Layer 5 of a small transformer language model trained on English Wikipedia (11 layers, counted from 0, width 128).
A neuron's activation on a vector x is squared ReLU(weights . x), where the dot is the dot product.

Input weights of the MLP neurons that the questions are about. A number n stands for (n - 500) times 0.002.
n8: 413 848 818 587 524 451 462 338 595 552 660 246 540 478 291 599 476 621 340 417 375 445 477 460 533 528 472 442 429 283 442 638 619 363 331 419 563 495 481 403 760 605 762 727 563 523 783 552 519 342 604 628 784 757 298 481 505 525 675 348 384 659 797 375 251 500 406 404 401 451 372 400 633 524 472 678 301 487 537 331 877 323 472 465 563 813 568 715 326 663 330 301 476 462 389 847 128 582 387 642 539 599 514 820 386 561 571 801 464 279 543 572 534 474 362 212 477 433 354 738 310 594 414 626 234 437 248 561
n32: 445 359 592 679 500 408 227 426 358 441 667 566 667 619 529 437 301 477 862 474 591 590 537 543 673 658 609 507 573 645 378 482 435 377 593 282 532 537 452 405 500 352 432 496 569 581 504 338 418 613 575 545 598 329 422 492 654 638 507 579 492 390 223 466 392 508 453 543 272 319 399 490 119 526 563 759 313 553 401 333 574 454 621 397 585 342 432 330 405 457 404 691 672 440 409 731 504 489 519 361 397 555 593 599 559 578 672 636 749 500 390 591 542 590 466 644 529 538 728 461 584 545 578 474 531 308 496 556
n40: 576 669 445 533 537 415 518 421 316 376 590 520 487 355 557 670 689 377 605 538 460 405 518 607 675 561 515 377 473 382 482 394 465 655 604 511 668 297 583 478 345 384 548 515 753 285 702 518 576 492 337 427 286 697 503 540 595 471 436 645 507 621 507 485 533 647 383 472 504 534 583 481 745 547 489 583 765 531 479 371 583 598 543 691 562 437 367 332 387 530 466 407 652 654 320 445 695 290 237 350 426 613 449 315 406 659 391 466 698 564 327 390 496 332 558 374 486 692 305 489 539 706 375 436 541 674 478 651
n89: 657 531 619 553 638 578 395 668 643 641 473 284 508 639 588 293 631 652 591 512 628 365 743 562 230 323 550 433 429 174 445 600 465 419 709 383 568 464 420 303 504 335 483 482 648 553 455 134 527 631 253 657 255 469 363 536 464 633 368 531 371 651 448 204 374 464 645 452 518 708 365 484 341 219 837 380 644 547 394 523 803 367 504 467 700 545 565 620 661 763 482 583 765 337 545 795 415 701 509 607 454 308 603 665 296 343 636 349 809 658 650 614 532 312 450 706 656 500 531 505 403 397 529 544 761 563 500 804
n106: 350 608 311 477 328 523 509 589 399 798 220 466 209 118 339 636 632 430 390 400 670 267 504 649 401 679 691 662 288 528 343 425 258 360 514 564 577 486 288 486 369 320 470 691 598 711 541 386 572 547 377 573 545 477 582 541 632 618 465 359 653 395 500 440 649 514 306 851 486 608 446 508 491 744 482 383 714 358 607 463 345 484 625 231 354 167 465 670 521 524 374 505 749 516 525 703 401 528 608 91 221 519 432 319 517 337 504 585 705 839 238 422 417 483 605 364 675 555 541 362 304 387 653 442 375 572 546 387
n289: 743 208 567 559 432 373 517 491 579 485 475 473 411 488 618 459 550 347 388 616 349 404 361 290 545 647 662 543 589 682 758 403 332 636 652 471 449 442 343 652 632 604 710 707 398 553 422 329 418 539 463 338 572 371 343 592 496 641 544 500 538 643 53 584 503 546 474 476 632 974 695 712 414 586 595 381 566 520 390 576 479 460 508 723 614 641 608 459 387 552 215 441 512 640 526 512 364 783 298 607 742 422 363 652 427 236 580 407 478 320 500 319 382 465 542 512 512 648 496 435 768 698 421 692 428 452 568 615
n436: 511 372 272 490 415 560 416 298 425 719 413 607 423 384 316 612 487 283 444 467 576 733 316 368 373 557 587 402 457 704 212 375 303 434 409 604 755 322 285 492 579 428 750 650 470 644 587 437 624 751 483 849 368 439 421 268 563 392 662 579 445 422 712 689 637 428 513 488 620 359 608 559 465 273 612 389 375 508 386 492 388 525 643 399 350 504 628 508 496 665 594 882 260 408 552 555 355 530 793 595 751 387 359 440 566 570 490 516 384 358 500 589 437 369 788 621 588 255 558 395 512 512 481 361 597 397 394 640

Each question shows a token from some text and the vector x that enters the MLP there. A number n stands for (n - 500) times 0.0069.

" place": 456 449 564 425 482 489 495 467 504 438 538 531 556 697 473 494 441 423 518 275 452 563 469 512 527 479 518 441 432 557 491 522 451 380 485 504 478 521 475 538 411 543 432 607 499 448 500 477 526 473 458 469 464 421 452 544 514 383 543 518 546 477 541 548 775 558 479 588 541 501 525 633 528 482 568 526 472 473 483 497 547 601 499 464 383 583 572 561 506 476 470 481 546 365 573 380 484 542 455 505 554 538 482 558 437 493 339 372 529 476 497 495 609 577 480 636 383 523 439 535 590 530 540 621 488 354 510 537
Which two neurons fire most, strongest first? n289, n436

"=": 490 536 615 437 495 516 502 496 543 490 591 550 568 596 421 522 485 501 537 247 505 466 499 471 515 443 506 491 478 462 538 571 472 453 494 498 331 487 512 396 539 470 430 551 486 459 549 580 505 413 519 449 445 407 559 475 471 378 483 455 485 486 523 478 744 506 450 471 345 465 545 553 549 531 538 539 485 460 483 500 575 527 460 468 327 551 583 499 486 522 460 500 520 526 603 468 493 512 409 523 487 498 446 563 371 500 290 444 490 518 522 505 499 516 455 549 387 484 452 532 536 567 491 669 411 252 550 518
Which of these neurons fires most? n8

"bre": 341 504 626 337 528 526 472 466 512 540 449 582 616 531 425 493 453 555 479 341 504 450 486 529 553 474 478 397 493 477 476 525 349 509 478 483 326 529 545 504 488 463 340 548 524 473 556 485 531 497 472 463 518 392 518 451 459 325 530 458 480 517 476 457 783 596 496 552 438 497 541 545 502 557 507 509 514 466 508 469 473 511 508 481 455 648 490 521 457 552 489 433 579 425 631 449 587 528 417 484 559 566 507 558 442 556 366 475 506 522 480 501 527 517 539 549 452 482 378 412 556 388 570 513 508 346 502 490
Which of these neurons fires most? n106

"mp": 464 496 538 445 441 522 490 503 513 500 424 569 620 552 371 531 443 505 547 309 488 442 558 518 496 481 522 506 425 481 505 569 424 470 548 506 315 449 494 469 424 495 441 561 530 517 519 439 452 506 441 522 473 388 509 503 472 339 543 504 500 499 462 475 796 555 493 562 538 492 502 606 541 540 512 578 450 442 526 506 563 578 458 475 420 533 469 544 454 526 489 458 588 473 577 437 502 464 398 512 463 557 492 504 415 585 421 412 545 540 472 489 513 531 422 679 440 494 416 408 498 512 599 610 503 273 504 562
Which two neurons fire most, strongest first? n106, n32

"anc": 527 457 655 372 463 472 500 534 492 507 553 612 579 511 325 535 363 536 539 363 508 452 506 509 521 501 475 468 438 501 512 585 417 508 516 485 415 437 472 465 500 492 397 572 524 527 531 489 539 504 424 523 490 337 520 448 443 348 528 503 516 550 451 522 789 584 477 554 512 511 529 580 602 560 490 587 510 493 484 514 533 572 443 505 421 576 458 559 469 517 543 546 544 386 562 391 471 486 417 460 441 570 516 539 434 566 360 446 564 551 444 444 495 622 495 611 456 530 418 495 580 524 528 539 497 379 494 532
The three highest activations, in order: n40, n106, n32

" 1988": 494 501 655 436 467 543 484 490 555 453 527 514 500 575 466 559 403 542 471 328 491 480 493 520 516 464 543 414 392 504 539 549 446 410 451 512 377 500 540 412 461 479 345 510 434 468 555 508 497 530 374 458 482 370 597 442 455 429 543 504 578 502 551 496 786 587 492 470 456 593 523 568 538 516 545 565 494 464 538 481 521 562 435 471 406 643 562 444 485 477 498 410 571 403 581 371 465 503 435 562 459 495 486 527 406 471 380 402 540 482 507 568 521 569 500 539 461 462 447 474 562 578 492 623 506 349 505 569
Which of these neurons fires most? n289

"ologist": 553 487 562 421 480 478 499 517 518 433 524 571 583 594 456 484 479 479 525 264 518 434 473 501 573 408 507 494 358 526 459 556 470 472 439 503 394 505 507 500 506 441 342 552 495 474 516 489 492 511 467 426 434 465 497 495 487 370 566 467 505 551 466 464 781 576 505 522 466 502 525 575 567 516 433 574 541 403 468 474 524 632 442 465 458 618 501 507 435 475 529 458 559 451 594 412 503 472 391 559 503 560 520 489 378 535 341 454 521 497 487 459 507 549 454 622 437 503 376 389 552 522 484 646 461 458 472 554
Which neuron fires most, and how strongly? n40, at about 2.3

",": 462 524 589 333 498 497 516 475 544 354 521 608 576 588 476 512 472 507 502 275 515 438 522 526 514 430 513 404 469 506 513 511 453 452 452 477 416 490 525 480 508 487 471 438 513 529 492 516 493 477 492 489 405 323 556 469 481 351 505 461 561 493 583 471 861 520 459 498 458 514 532 603 526 505 513 519 504 443 457 507 523 548 440 486 368 584 565 508 536 456 503 475 556 397 610 421 503 513 424 497 495 502 485 525 403 523 401 430 525 513 524 438 514 557 553 555 437 475 438 463 538 616 531 562 481 291 484 582
Which of these neurons fires most? n436

"re": 430 509 587 351 501 569 485 518 562 575 485 677 591 564 424 510 448 569 496 345 454 476 489 499 529 442 461 448 417 490 571 560 401 514 492 543 453 543 474 522 465 474 398 487 517 500 572 485 543 557 470 481 488 349 534 467 469 419 457 510 486 514 564 441 848 578 547 548 480 490 509 625 596 473 570 513 468 466 531 489 502 531 412 463 485 598 526 541 503 534 486 461 547 467 649 426 511 444 464 505 530 529 509 576 404 528 376 489 551 506 477 505 529 545 508 638 456 521 423 435 574 438 530 569 512 329 532 575
Which of these neurons fires most? n89

"S": 399 446 649 350 441 494 448 437 543 414 561 539 616 630 452 441 526 518 505 271 507 460 571 471 539 484 528 454 439 533 550 577 459 482 484 546 362 460 547 477 441 503 426 552 508 592 540 520 539 494 549 442 503 332 601 393 464 422 513 433 460 484 514 453 758 616 537 495 474 474 483 573 487 538 557 534 487 450 487 535 551 565 471 513 377 565 560 505 422 533 459 468 559 386 595 445 538 467 450 494 456 543 555 525 478 509 461 374 487 488 534 439 480 601 481 535 462 541 456 540 526 541 536 541 485 240 544 529
Which of these neurons fires most? n32